Layer 7 of a small transformer language model trained on English Wikipedia (13 layers, counted from 0, width 128).
A neuron adds its activation times its output weights to the MLP's output. To switch it off is to set its activation to zero at one token and run the rest of the model.
A neuron's activation on a vector x is GELU(weights . x + bias), where the dot is the dot product.

Input weights of the MLP neurons that the questions are about. A number n stands for n times 0.0011.
n76 (bias -0.108): -139 -68 -11 -373 -183 -61 123 -103 77 39 -118 171 11 52 -118 256 -44 7 -229 -4 -70 -64 -9 139 -102 -62 -70 38 -19 -154 -112 -151 -84 123 -60 166 171 99 252 -106 65 40 -28 34 -39 29 -57 220 12 195 66 70 -214 -208 253 24 -60 19 -153 -81 -147 -38 4 108 196 -61 73 -79 56 -118 -43 -190 -140 11 -289 -66 85 231 -30 -72 12 -96 70 -165 57 27 85 19 -34 -90 172 -102 -7 155 117 37 86 -131 -183 -188 0 98 -78 131 -37 327 -204 82 -94 -170 119 -44 53 -60 -103 126 228 -132 123 171 8 39 -243 -32 -19 171 -139 -87
n96 (bias -0.179): 17 9 -182 -85 -118 -12 143 75 -56 -166 -173 279 -161 -150 -115 192 -24 -37 44 138 -169 29 364 63 -187 0 -122 -45 49 -48 -223 464 -76 77 -49 -209 286 34 90 -136 -225 147 -39 -114 21 123 233 76 -192 162 30 216 -176 80 -207 -110 -118 -180 -54 165 46 -4 -27 216 55 175 -84 -119 13 -185 -292 -202 -52 -73 -4 4 122 -36 156 -116 -122 -100 -148 -140 -50 -38 -135 79 12 -120 -139 79 -157 -45 53 76 69 159 12 112 202 142 -156 34 -101 70 -148 51 89 -54 80 263 -256 73 176 -58 105 -177 -17 87 86 101 -253 52 61 -55 289 94
n117 (bias -0.211): 59 -19 -174 -128 111 11 88 7 237 -105 -29 -7 -26 21 -71 -45 181 -108 50 -190 -92 -113 180 118 -122 4 30 -65 212 -49 -22 -130 -85 4 22 78 23 30 101 -4 -88 -11 -151 -14 75 -49 -314 334 434 147 79 150 69 -118 243 -43 -39 -162 -228 -230 11 -84 -28 194 -19 -253 82 -69 8 -11 -8 164 -18 43 77 -112 112 67 -123 -183 26 -123 63 -109 4 -19 -74 -30 134 102 -11 108 17 -153 -276 -43 75 187 -14 106 -295 24 -41 194 -121 14 177 -26 -82 -61 -122 112 -73 -104 25 18 -54 -192 156 -10 -152 41 115 -129 25 -52 23 -144
n237 (bias -0.108): 42 65 228 11 17 -181 -162 97 60 -180 -31 91 -34 0 -4 139 -10 203 -64 54 54 127 -8 80 -174 141 32 10 37 -149 25 35 -106 -232 -48 181 83 54 -54 -137 -94 61 -114 -84 -18 17 -7 17 -56 249 -78 -243 106 -94 -72 -11 30 91 -3 -20 7 38 19 85 -163 -159 -7 -164 -84 134 123 127 -97 105 10 -23 25 -199 -85 21 25 -207 84 -120 79 106 -119 -167 7 89 -41 -138 65 14 73 -47 -226 92 -98 -60 34 -46 14 -39 218 276 92 -223 -107 99 -227 124 186 263 47 -176 -188 -202 -79 -10 -212 -6 -3 32 -88 -14 -151 17
n260 (bias -0.128): -21 99 64 21 -53 -123 43 -4 52 30 226 -88 33 -117 -47 -119 236 77 -24 215 4 173 97 175 -71 182 -186 155 16 318 17 101 -16 157 16 44 60 -69 24 -247 -17 -207 26 -57 13 -32 293 -246 -141 112 -34 -110 -106 121 403 -249 -57 142 -42 -48 -134 16 213 27 13 137 -348 -102 179 128 184 -140 52 -146 179 -115 239 215 151 62 -25 -221 -164 -16 -62 173 -42 -12 -180 -85 -24 36 -296 -111 -88 0 -198 61 -154 20 -141 -90 160 -116 -104 -94 57 -144 -66 73 17 -258 8 -267 -12 -70 117 82 -4 -138 -116 182 -105 -137 242 -93 155 106
n282 (bias -0.122): 81 -209 -121 -115 96 49 -9 -27 250 224 -275 -243 217 -78 -142 220 81 -9 147 143 -134 -248 224 81 -253 -9 -33 92 74 -261 23 195 -146 52 185 -17 -121 180 -228 9 94 -209 -234 -91 18 260 151 -21 72 -67 -82 -177 -132 18 102 42 -135 63 -49 -4 59 -168 -96 -51 142 -9 9 -194 103 13 79 18 168 270 -252 -239 45 180 -84 -205 -27 201 345 258 124 68 14 -90 -150 -106 -149 -26 8 22 -142 -48 -205 -88 -78 -43 43 169 -118 203 108 303 -40 -132 129 124 -162 24 191 144 82 245 112 128 273 -326 171 84 144 60 -43 123 -180 18
n302 (bias -0.148): 71 -147 12 171 -236 140 -65 -38 24 -60 -136 20 70 -16 43 81 -91 -139 0 228 -242 29 0 -100 147 -127 -160 66 171 96 -135 253 60 150 -82 -205 -61 224 -69 140 13 17 124 12 110 -8 53 -167 8 58 55 -59 -94 138 185 -329 -33 264 -21 56 29 -206 -152 106 -102 21 -46 -111 26 137 -153 140 -88 -175 88 -275 46 176 217 -58 -173 -70 -262 96 -62 51 -266 -92 -12 56 -8 44 376 95 -31 -68 12 118 223 176 -127 173 30 -151 326 -192 -316 -68 -75 -108 -42 66 29 53 192 -149 -179 218 -73 -138 -91 148 114 -99 158 127 151 41
n499 (bias -0.190): 117 4 -80 47 73 -291 60 -191 -40 13 45 -213 123 44 153 -115 -59 -93 -108 309 153 222 63 4 -89 140 46 4 -81 -36 -193 92 163 0 -233 108 181 81 -203 -37 -191 -151 179 133 -330 -59 48 91 71 -224 -68 -51 -12 -46 -107 136 -154 -63 50 64 -67 -213 102 51 -17 -166 -168 -16 -17 -132 28 -391 0 -61 -67 198 42 76 -461 -260 -92 -134 248 291 -41 59 -118 71 -98 43 179 83 199 -99 26 84 -49 -28 8 -28 323 24 -84 -133 32 -37 49 -106 -199 -12 46 -144 0 -8 140 50 282 -119 4 35 279 -93 -106 -9 125 127 -69 114

Output weights of the MLP neurons that the questions are about. A number n stands for n times 0.00034.
n76: 24 -7 -17 297 112 -3 -28 125 10 10 -28 38 -23 -41 29 -312 -175 -94 -40 -28 -51 131 24 -16 137 -79 -134 90 120 197 -39 39 -62 -14 34 -212 -7 3 -82 162 -24 -127 7 -20 77 141 177 -257 -118 -75 -101 136 329 55 -153 -120 53 -21 91 7 189 -31 68 -43 -136 -23 -11 -14 100 24 -300 161 -7 7 202 96 56 -280 102 63 56 112 26 202 -52 -72 7 -42 20 212 53 159 -71 -222 33 -31 -16 17 -64 7 -77 16 138 21 -43 -107 130 -81 52 198 -58 -28 -89 -158 47 -21 31 114 -31 -219 -84 -66 120 -124 -53 -196 218 112
n96: -40 -264 158 -161 -88 -249 -227 136 -151 53 -115 149 -222 35 -84 0 -30 94 -5 134 -79 408 10 159 -236 -65 -406 185 -112 -200 -338 88 185 -49 34 -190 -120 -160 -5 -137 112 30 -129 107 111 60 306 -263 -92 -5 -219 -16 29 192 11 287 -33 41 29 -39 56 -29 -54 212 0 -71 118 -149 -10 -97 39 -223 67 -239 105 153 -112 -71 358 76 -10 -49 -92 143 59 59 30 42 224 -22 -435 15 123 -113 -5 216 -206 124 -19 475 -5 -14 -39 -300 147 -307 94 86 145 63 430 -30 64 -121 -318 -46 -72 399 -439 -112 10 -30 28 64 167 86 303 140
n117: 127 152 232 21 -139 155 4 -237 68 -94 -146 -33 -162 -204 -215 200 -196 -83 -81 125 50 44 17 -20 157 -88 33 -320 -102 88 -176 35 -214 107 -65 -202 -28 -76 245 -153 -66 259 109 41 85 -39 142 -108 24 24 74 -146 129 -269 -294 -166 -184 204 74 150 154 -99 66 -148 25 -12 142 0 -121 41 -204 -19 91 127 17 73 -102 127 34 96 -59 25 143 133 58 145 -79 118 106 168 -192 -43 -77 -87 77 186 8 58 -49 -240 -152 183 298 -76 80 160 -43 140 50 73 174 324 21 -90 -193 77 -241 264 -250 47 -48 21 -274 8 -13 30 71 -179
n237: 17 -44 -168 38 11 59 -10 -47 -80 61 28 7 -57 -162 -29 -7 55 -47 90 110 -249 -395 -70 211 -41 -138 -171 42 23 11 21 -16 62 112 10 -149 20 -7 -55 -28 51 196 17 -3 14 -217 170 132 152 -211 -152 135 50 161 130 -31 -82 -107 -3 -70 -176 201 78 29 139 40 -157 -4 62 -104 -50 -35 -185 -43 -7 216 88 136 84 60 112 20 -73 -96 -10 218 144 91 24 4 -45 -173 -107 -13 137 -27 137 31 257 -170 37 23 24 -49 56 -246 -85 -53 42 -87 111 -63 -137 40 -90 145 56 218 -185 -74 283 3 -107 55 207 84 -15 -140
n260: -27 165 -40 -166 162 0 -139 48 9 -286 -435 190 -180 -62 232 -23 -110 0 60 -71 53 0 220 -138 193 -102 -13 -4 191 -89 -155 -318 18 -39 -69 294 -21 -85 -31 68 -117 -44 204 108 166 -144 14 -184 100 -17 0 33 81 -57 48 -176 288 69 87 81 -122 -83 -52 60 -74 -47 -82 184 -164 -138 -134 -118 233 324 18 27 36 -238 184 -178 403 -22 135 -23 -71 -13 -154 -88 126 -89 -223 -158 -210 147 -211 267 134 57 -147 -45 142 -67 22 205 -76 174 180 221 58 69 -69 258 -53 199 -172 -95 16 5 94 -127 154 -192 162 -159 -9 -176 -90 -46
n282: -28 45 -182 37 105 -161 -9 -278 241 40 198 -23 160 137 112 91 -165 58 -53 -50 -191 246 -112 -216 18 312 -67 -51 -112 204 61 248 55 221 174 -143 182 116 -192 -215 -212 -69 216 -80 172 -174 33 228 -58 -65 175 -439 -106 -73 -45 155 -22 -14 -85 200 52 209 -118 -172 -158 9 -474 52 0 40 -193 -34 -104 29 -32 -99 173 84 -275 -79 144 -177 -200 -165 -46 -59 18 268 238 -46 176 -56 61 -4 -89 213 -104 -73 36 199 -240 218 -188 -51 74 -298 -229 -215 -83 -174 -101 80 23 72 154 165 141 64 0 99 92 5 -26 -32 323 37 20 101
n302: -150 -31 120 -36 33 -99 164 4 -332 53 238 -143 -139 90 -109 -360 81 160 361 -116 -13 123 45 76 -258 -126 122 -122 -17 -156 32 -239 -59 -168 -79 77 -156 -294 -129 -82 -22 -40 22 87 -59 -258 -14 42 -39 76 -149 52 143 -31 49 94 300 -93 53 -100 -115 235 106 -248 159 -99 -125 154 -144 201 180 -123 204 14 -100 295 243 50 -364 -176 195 80 -71 92 -49 147 241 38 44 -105 -25 -50 102 -127 13 279 -152 272 48 -117 -14 43 228 68 -291 0 275 27 18 -44 -28 -128 -98 175 -56 69 126 38 123 -110 -9 122 29 13 -339 114 -235 33
n499: 118 -237 40 -195 42 32 37 -67 45 -98 -93 -44 43 -80 34 -205 -16 -21 -105 -20 36 -135 53 -8 -48 -36 -16 93 -56 -85 33 37 -57 -32 8 -85 -8 -69 108 160 32 56 144 -149 20 126 91 71 -161 99 -201 60 -4 104 -61 -220 -165 271 -8 23 72 60 -182 155 -277 -65 41 125 333 -223 -27 -15 50 168 45 -276 -98 -151 8 135 0 -12 -22 -177 -52 -377 -44 57 27 76 176 -197 -62 -30 249 -274 197 -180 264 -32 -206 99 251 -222 73 86 -38 212 -101 -215 -84 -144 195 180 25 -49 167 314 -208 41 178 57 132 48 168 29 56 -67

Each question names a token from some text and the token that comes next. It shows the vector x that enters the MLP there. A number n stands for n times 0.013.

Then comes g, the gradient of the next token's log-probability with respect to the MLP's output, scaled to length 1. A neuron's effect is roughly proportional to its activation times (output weights . g). A number n stands for n times 0.00085.

" P", then "ost"
x: -85 136 -82 -7 -169 198 -73 -6 -27 -58 6 -46 -136 -130 -109 -33 -59 -146 124 0 128 320 367 23 6 100 71 57 82 -17 82 38 -232 150 18 123 -13 -132 -99 26 133 56 -186 69 121 177 -130 43 4 -54 137 2 71 -198 -215 46 -162 123 51 -8 120 7 104 -93 141 26 176 319 255 21 30 -84 91 -70 41 -66 1 -146 -142 -37 -169 -163 -70 -226 114 -176 43 -109 43 -99 -109 31 77 -86 10 -30 171 -263 48 -102 -193 -11 -103 37 5 23 -34 -71 -104 -178 259 134 -26 -96 -23 74 109 93 18 70 -66 50 70 162 -275 172 -64 31
g: -43 -147 119 12 -170 9 -276 107 87 -125 157 -98 -107 -260 28 -160 -46 -241 -98 -13 -51 148 -106 173 67 104 -41 -47 -73 5 67 174 -55 16 52 211 -188 44 -65 97 -92 -75 108 146 223 -35 24 17 -78 81 -77 -30 84 7 -1 -42 -130 -47 161 87 130 60 68 73 49 101 -138 30 -160 -52 -36 11 -222 -158 103 -34 196 34 -17 2 10 4 2 -13 25 -84 40 49 -16 -110 103 -38 118 124 99 -135 138 170 103 -4 32 -62 147 -65 177 -149 -55 44 41 -4 -79 27 -27 -23 2 -65 -176 93 85 -103 -61 -42 -5 3 -51 -124 183 37
Switching off which neuron hurts the next token most? n76

"|", then " June"
x: 37 194 -79 79 81 73 -9 136 55 -61 68 -45 -165 58 1 -157 -10 77 -27 63 11 -49 252 84 61 -23 34 -234 41 249 41 21 46 -18 -116 101 -75 -89 -12 -112 26 120 -87 110 84 26 -51 154 -232 -124 68 133 176 -160 -123 30 -169 215 83 -121 107 -103 79 -360 207 -34 84 -3 63 177 24 40 71 70 101 47 6 -132 -73 -228 -57 -69 -6 167 17 -56 15 55 92 -74 -72 -31 65 -159 -65 -44 -56 -106 56 -241 -193 -178 -146 115 40 110 21 66 -122 81 93 56 114 -137 71 77 43 76 -137 226 4 -139 67 -82 -168 216 -171 -32
g: 101 -14 -195 -57 -94 -190 286 -42 -26 33 -174 64 181 -55 -37 103 3 58 2 156 31 33 -88 -36 30 -33 -50 -80 113 36 -40 9 -94 179 -81 -152 -24 69 22 -145 -53 119 48 -33 90 -18 63 250 -172 -47 -122 5 70 -21 136 -124 23 -12 16 36 112 103 58 65 -156 -47 -4 216 -26 -206 -195 23 -32 -1 140 -42 -3 -9 19 65 -81 -85 129 -52 42 91 -82 -11 -7 123 -221 11 -94 122 55 -96 29 -123 122 -5 -230 -197 57 -142 199 -78 158 -40 -93 105 2 84 75 25 65 60 -58 -150 -127 -12 69 39 -49 -49 143 -172 154 158
Switching off which neuron hurts the next token most? n499

"am", then " with"
x: 69 151 97 -214 -88 74 -107 97 67 182 216 70 112 -111 123 -144 65 31 -119 31 30 171 240 -60 -101 1 91 -14 -58 206 63 -234 114 10 -165 123 30 -99 -126 -11 131 26 33 -86 60 -132 -92 28 -2 27 -128 89 171 51 -237 6 -6 179 22 -70 -169 164 196 -41 18 -4 -46 -127 195 210 -114 130 74 -89 65 -217 -260 -277 -117 -72 -134 2 22 -10 75 39 -187 -33 72 46 -84 -66 75 60 27 28 69 -122 144 -208 -229 -196 -167 29 142 21 35 75 -102 124 192 -103 46 15 14 -161 -43 150 125 144 -121 37 29 112 -115 73 -106 -55
g: -26 -12 -215 -98 -14 28 100 -57 -116 187 -54 98 33 65 94 -39 -130 -24 100 53 167 59 -134 147 -38 52 -106 26 -249 127 -138 -4 113 121 102 -137 -110 91 -104 148 -7 10 131 1 99 -83 143 -130 207 14 9 -42 -16 67 -46 2 99 -17 -115 -60 -19 112 51 -176 24 -80 -36 115 114 -4 -78 -172 -133 88 -51 -116 3 -166 -54 26 61 42 -53 -11 -190 89 -36 -51 -35 -144 16 74 -35 -245 270 -27 -79 -41 91 243 0 -9 -50 -27 -138 -3 144 -75 6 -20 22 122 18 118 -40 9 -14 11 -183 -13 257 105 -51 30 89 127 45 -239
Switching off which neuron hurts the next token most? n237

"3", then " |"
x: 55 -102 -105 27 -59 139 162 -14 -154 135 -16 -57 64 -51 113 -157 35 307 58 94 -11 83 154 -43 44 72 -39 -58 0 186 130 -53 30 15 -123 128 -88 -206 -22 88 -8 227 -41 36 85 72 63 63 -266 48 -64 31 -26 -57 -158 -14 64 213 270 -75 -139 -79 267 -47 41 29 -72 93 179 0 19 -89 278 146 -71 -80 -240 -111 21 -28 -144 -262 5 -23 31 29 163 162 -1 -78 -165 -111 47 78 5 -173 -168 28 96 -116 -173 -156 -106 -75 158 23 146 -192 -127 -50 47 9 22 -182 0 -50 41 -181 80 29 -173 97 62 -50 10 280 -191 -16
g: -73 -2 -21 -44 93 -134 -202 89 66 -30 68 -123 -28 85 47 -112 -59 -42 54 40 127 192 -71 94 -68 -27 152 -196 -10 59 -152 72 89 -216 -110 -48 105 -100 -43 121 -85 24 -25 144 192 100 -32 33 171 118 30 51 20 -47 116 94 8 -17 -16 38 11 -167 89 -7 104 33 -82 156 24 54 -36 110 -38 53 51 -89 68 -51 -76 -138 2 -126 -42 -149 165 -70 -11 -18 269 57 -208 74 53 -40 -3 -134 48 96 -138 -18 -79 82 100 288 -13 -215 215 -115 141 49 -102 -69 -57 -99 -51 -161 -31 -47 235 -136 -85 -48 37 -185 -3 34 -5 -115
Which neuron, switched off, raises the next token's probability most? n237

"d", then " ("
x: -46 68 -140 -99 -55 208 76 -44 115 411 77 -133 -228 79 88 -170 -52 10 104 -30 28 206 122 78 247 126 97 10 -182 8 296 124 15 170 -153 52 -116 -15 17 47 -11 120 -1 55 -59 114 56 9 97 20 -45 132 -49 -126 -239 37 -50 96 67 -2 -236 38 -58 104 69 -39 110 48 181 6 -74 -100 119 65 67 -27 -120 -134 -128 -29 -197 -221 5 -111 48 212 11 -1 1 3 -78 -60 -42 95 -47 -103 52 -16 -118 -60 -280 -178 -18 81 224 -63 -28 97 -163 -305 43 107 -52 -89 -115 -114 -6 98 -95 -45 -23 -11 227 -58 -71 232 -65 -63
g: -47 -190 29 -73 -8 -30 -105 220 -79 158 9 212 175 107 82 -116 -95 -109 157 9 38 54 2 127 -17 -74 -97 75 18 186 -40 -47 49 -91 -16 -26 -100 126 -57 128 -18 -18 155 37 97 -4 -41 -69 226 139 10 135 -37 12 84 29 116 -67 -58 -188 30 -53 -70 -44 -28 -143 85 -126 -33 102 -87 -17 98 186 42 -245 -144 -136 51 34 -134 155 -60 -109 48 -125 -58 164 111 118 -64 -159 5 -47 -15 -32 -15 3 -50 -6 -41 -170 -4 38 -144 -80 43 -204 26 -128 -75 0 21 149 141 4 38 -147 -200 63 195 113 8 -190 149 89 91 -105
Which neuron, switched off, raises the next token's probability most? n117

" St", then "one"
x: -56 164 -165 -13 -35 158 113 42 70 36 -55 -213 -220 67 13 -86 -115 11 55 -58 -8 209 292 -47 155 138 35 -9 -20 78 172 63 -78 230 -188 8 -54 -72 -89 123 -24 104 -90 37 253 327 23 145 1 58 -7 25 -8 68 -266 8 -113 171 -9 -155 -8 8 140 -22 78 51 62 86 174 -39 -53 -90 130 -18 23 23 -154 -122 -73 -111 -160 -161 -116 26 114 -32 131 -13 -28 -205 -143 -65 94 -42 -81 50 105 -219 61 -205 -157 -120 -158 36 11 191 -81 4 77 -110 -26 202 -114 -199 -33 -54 151 138 -116 223 15 -3 -8 184 -251 170 -81 -18
g: -139 38 40 -228 -248 -35 -135 -55 53 9 94 41 -29 165 -66 16 -50 131 -97 129 -89 -6 143 -263 -91 210 -54 24 21 -203 77 76 -58 -88 76 -70 -28 -34 -176 -107 68 42 41 -332 -37 -45 116 82 133 -23 48 170 -14 112 9 81 201 119 -52 -21 191 -28 71 16 -8 -6 33 -18 163 -93 -112 -72 68 135 44 -60 46 -54 185 188 99 -3 -14 -121 140 25 94 -58 140 116 -117 72 1 -12 -37 14 -154 -30 -19 -85 103 -90 231 26 -116 -153 -25 -50 11 99 -83 -135 -141 54 -12 -164 -38 102 4 17 -8 -35 128 -100 55 19 -57 -75
Switching off which neuron hurts the next token most? n96

" (", then "196"
x: -5 82 -61 21 -24 114 56 -34 109 -111 168 -189 53 74 5 -170 -18 -68 36 62 72 184 158 -117 -50 108 61 58 -118 0 99 -125 144 89 2 48 -156 -18 -56 -53 47 -65 -27 160 34 313 -139 70 -249 134 -213 80 152 -45 -63 -32 131 75 -39 35 149 -56 92 -349 -39 -114 -80 94 36 112 -26 -2 38 12 37 -34 -113 -79 -13 -34 -116 -287 -25 -118 94 31 -27 169 150 -114 -112 21 4 -8 112 -120 -83 -208 80 86 -263 -164 -55 151 173 128 78 46 -77 47 33 -149 104 -153 -72 -3 69 72 109 138 24 -89 242 100 -183 208 -99 64
g: 150 193 44 -18 75 39 -50 54 288 -59 24 15 -86 -75 66 157 19 9 -108 -63 43 -81 -28 -124 79 -39 -15 -16 -84 -22 73 56 -110 -88 -40 -29 13 133 -151 -71 230 -84 64 114 -20 -45 -68 26 -116 55 64 21 -27 -15 -160 -42 -97 48 117 -296 42 -37 -148 -113 -21 211 131 -4 29 -20 151 75 171 -19 253 -70 -13 158 36 166 201 91 -73 -150 46 106 47 19 -8 -190 -36 22 -45 -62 -74 63 -21 30 0 173 -267 -52 -186 -29 -9 49 12 19 -17 107 -208 -162 -135 -70 -68 15 -138 -58 -114 158 -155 80 95 74 7 -93 74 14
Which neuron, switched off, raises the next token's probability most? n237

"z", then "ona"
x: -7 -84 34 -116 84 233 15 -78 -16 96 90 -121 -154 128 79 -94 -30 -145 104 2 -145 41 5 155 172 -10 -111 130 -74 -75 208 77 -83 86 -28 264 -60 -46 -18 -54 26 -27 -33 108 55 192 -34 -28 -63 50 19 201 62 -249 -196 -144 91 233 -65 -152 106 -150 189 27 97 -17 81 152 285 103 -121 119 104 -72 65 -102 -61 -186 15 -23 -137 -1 -69 -270 38 95 60 -35 142 109 8 -162 50 12 -139 6 -48 12 170 -93 -258 58 112 19 148 -183 90 -30 -278 6 -71 -82 -28 -145 -70 -24 -7 63 135 9 -112 -63 205 -175 -23 224 -252 -92
g: 163 -83 104 33 -68 -257 -118 53 -61 -5 57 248 61 102 -69 -38 85 57 -37 -77 -121 -38 47 -75 136 151 -125 3 -45 -89 -87 26 -118 -9 50 -92 -144 -37 -89 -97 -40 37 120 -172 124 62 85 -175 -17 -76 -48 74 6 -163 -217 -144 9 14 -11 161 -59 172 18 22 -54 75 33 -25 80 -2 -5 -77 110 -38 106 285 -42 -33 107 3 5 -132 -77 -16 103 -38 -168 -47 25 -101 12 224 41 181 103 23 -64 218 129 -6 -140 33 3 -153 -72 194 -159 72 134 111 -61 -179 155 -87 -85 -112 -67 34 41 47 -34 -29 0 -38 78 91 -113 222
Switching off which neuron hurts the next token most? n117

" G", then "ame"
x: -6 288 0 -95 21 158 -30 -63 -10 -24 42 -10 -225 -46 -39 -63 -9 6 -42 163 108 -5 175 125 54 157 69 -107 -20 195 -20 42 -76 101 -159 153 -64 -229 -2 126 -8 27 50 114 -34 116 -174 196 -127 -19 196 27 117 20 -222 -40 -161 211 -93 -67 149 -53 204 -114 188 -56 46 123 138 56 -10 95 -7 -24 93 -70 -71 -160 -40 2 -172 -215 -77 -20 -5 -179 244 -41 131 -122 -114 -93 180 -58 -129 83 -79 -236 159 -99 -211 8 -77 189 66 14 -47 -9 -181 96 180 51 -112 -96 -66 74 -22 100 113 4 -112 22 147 53 -325 154 -27 -165
g: 125 -92 127 252 -57 25 -35 -81 73 187 161 160 -134 89 -203 -175 -179 13 66 -78 -1 141 -56 36 -89 -96 -114 -116 4 208 -253 27 -31 64 83 65 -5 61 142 -216 -26 78 -3 38 139 79 6 14 145 -64 -12 85 -80 147 -11 -7 52 -46 -49 -7 174 5 -134 119 -156 -38 191 43 -32 -77 -81 -4 86 -1 -170 -107 90 105 -180 -79 -73 -74 8 249 -86 10 -13 -61 -182 81 -45 35 161 100 -158 48 -167 -71 -99 8 24 39 9 -59 173 -93 1 -118 119 -67 125 15 -25 -168 -11 36 -78 -35 -52 -10 135 70 46 20 79 4 -15 -166
Switching off which neuron hurts the next token most? n117

" began", then " to"
x: -27 65 -102 207 30 -33 117 17 -274 310 30 -139 -18 37 86 -53 60 6 74 80 145 130 137 -38 24 -14 63 75 37 105 77 104 -25 270 -143 -48 -48 -72 -129 20 -42 91 -237 164 -2 28 28 89 -179 -1 -113 55 23 -157 -231 123 -31 101 51 7 7 61 36 -231 67 94 199 -29 138 126 18 -5 51 -142 15 151 -243 -285 -216 -67 -102 -46 -73 78 -54 164 199 155 87 -61 -119 -23 -27 -43 -108 -76 27 -93 -44 -34 -307 -207 -81 151 48 -24 134 -12 10 53 157 -36 9 101 -138 -3 26 237 -222 -195 -2 7 -104 34 65 222 -85 -24
g: 71 -66 -95 128 135 229 115 251 -61 -52 -157 -2 -17 -134 32 33 163 20 -64 -88 156 -70 -58 204 -8 220 -28 -25 -11 154 24 -33 -2 73 -37 -136 17 -66 -94 -37 135 -50 110 -31 24 -30 179 -262 30 84 -8 -51 66 50 -115 11 48 -6 -29 -160 40 79 -117 38 -107 189 137 2 182 96 -58 -242 -118 -49 -22 -262 -48 58 -10 216 -67 41 105 -49 56 -79 -149 -27 18 49 -52 -117 -128 -147 125 -15 -158 32 -33 71 54 48 -91 -97 -131 -22 50 81 -29 -133 140 -19 -59 170 -112 18 30 110 -76 -26 85 -91 -132 9 -30 111 135 -148
Switching off which neuron hurts the next token most? n499

" in", then " M"
x: 23 58 -11 84 -74 -11 11 -68 -115 18 23 -92 69 -66 -32 -63 2 -19 75 16 134 111 240 116 -24 43 37 26 -61 44 91 32 -86 250 -152 127 -39 45 -276 64 -121 133 -65 49 17 67 -105 167 -135 21 -184 100 108 -61 -307 -78 138 120 184 -44 -105 -48 52 -348 131 36 91 353 120 54 60 80 -7 9 1 -28 -72 -87 -69 -55 87 -25 -134 28 187 -53 55 45 0 -77 -21 57 -23 -40 -17 69 147 -323 15 -73 -290 -145 -105 9 207 -72 63 -72 -205 99 148 83 110 -83 -16 -71 189 -4 -169 155 32 -7 26 -48 -86 138 -131 -33
g: -124 -73 168 -302 11 3 -42 117 85 3 99 150 -21 -45 95 -44 37 57 -77 -42 -54 118 50 -20 50 72 110 8 50 138 -69 -56 -178 81 -119 143 26 64 -9 -36 -210 -22 -10 -52 10 39 -168 65 33 160 33 -13 -6 -98 59 50 121 -210 -175 -6 12 -31 -91 -114 31 33 63 -75 96 -43 -10 14 48 34 -115 -6 130 -45 181 -24 -29 -96 -48 74 2 126 29 -98 -15 62 72 -124 15 12 -229 -46 79 81 -47 -143 158 -40 -28 62 111 472 -213 -233 -68 23 -17 112 193 -99 10 -144 -77 -49 43 -3 -25 75 -27 -155 81 136 9 -95
Which neuron, switched off, raises the next token's probability most? n499

"ine", then "er"
x: 72 -30 -80 101 72 -47 -50 -184 -51 27 -50 -32 -34 -65 7 -158 -61 27 -37 -5 111 118 176 -2 42 185 225 151 -211 24 247 -70 -70 15 -209 68 -248 -83 -7 130 207 263 12 108 48 29 49 -194 72 67 -54 -46 -28 -56 -147 152 -77 152 78 -120 -11 -16 102 -39 124 -52 257 66 76 165 76 -20 168 59 -135 -62 -231 -219 60 -209 -54 -242 -75 -10 48 10 53 -25 305 -261 80 -64 23 10 -10 110 -40 -205 -30 -64 -197 -299 15 88 139 60 -75 -130 70 55 46 14 9 16 19 -39 125 -38 -134 41 -6 2 0 127 -59 248 -97 -73
g: 98 13 -54 -15 -31 14 -34 -34 105 -77 186 15 -203 221 77 65 15 -17 93 44 -219 33 -16 -139 -107 -92 -144 94 92 56 180 -32 -84 -28 -84 -117 145 36 -44 -46 -57 -156 -25 -51 -104 113 -12 -33 -75 43 -162 226 5 57 0 -10 5 98 -208 10 65 -83 -6 135 -75 -44 75 56 -4 77 159 -2 156 -203 31 -92 -94 -9 74 70 -150 116 -54 86 160 -72 -102 -26 149 295 181 140 156 -107 -152 129 -45 -208 -86 64 63 -12 -12 6 54 15 -175 -174 70 -69 -41 -5 -4 -62 18 -88 -68 25 -69 -75 -243 75 -14 91 -24 38 224 63
Which neuron, switched off, raises the next token's probability most? n237

"ville", then ","
x: 21 51 -111 -129 83 193 -36 35 -71 -118 98 42 -202 -127 114 -8 62 -63 -30 94 32 -62 131 3 66 -40 48 163 -133 130 61 14 97 144 -116 96 -171 -30 -25 130 -89 72 43 58 165 120 3 3 -67 207 -3 151 -153 -56 -236 -47 -30 41 15 -43 90 -77 81 -11 149 -6 113 164 271 207 34 48 191 -19 50 -49 -41 -112 54 -44 -256 -96 -286 -206 -11 65 -23 9 41 39 -150 -10 205 -17 140 -165 -15 -152 56 -101 -241 -154 -213 257 164 5 -113 103 -75 -50 115 59 -75 -26 -63 -70 125 63 -471 123 -16 -78 -25 82 -27 194 -53 -66
g: -71 16 -80 162 -23 60 196 58 206 37 156 44 41 -24 -35 23 28 86 -119 116 88 -71 -2 -67 -25 100 11 -53 -32 141 91 77 119 95 -70 -102 -99 70 92 -8 53 7 -138 -108 -38 48 -143 -212 107 50 -62 -53 -173 -41 -84 -163 62 177 124 -147 -221 89 40 211 -212 52 49 231 175 -92 18 -60 -80 210 0 -89 -131 -206 94 54 -1 -42 -142 -113 -155 178 47 46 4 -29 73 -108 -136 34 -41 -100 16 -136 -16 82 21 -35 -146 -34 -16 3 194 -77 40 42 -20 -121 -41 -13 -23 124 159 -155 -137 99 175 27 70 50 -130 -40 17 -121
Which neuron, switched off, raises the next token's probability most? n302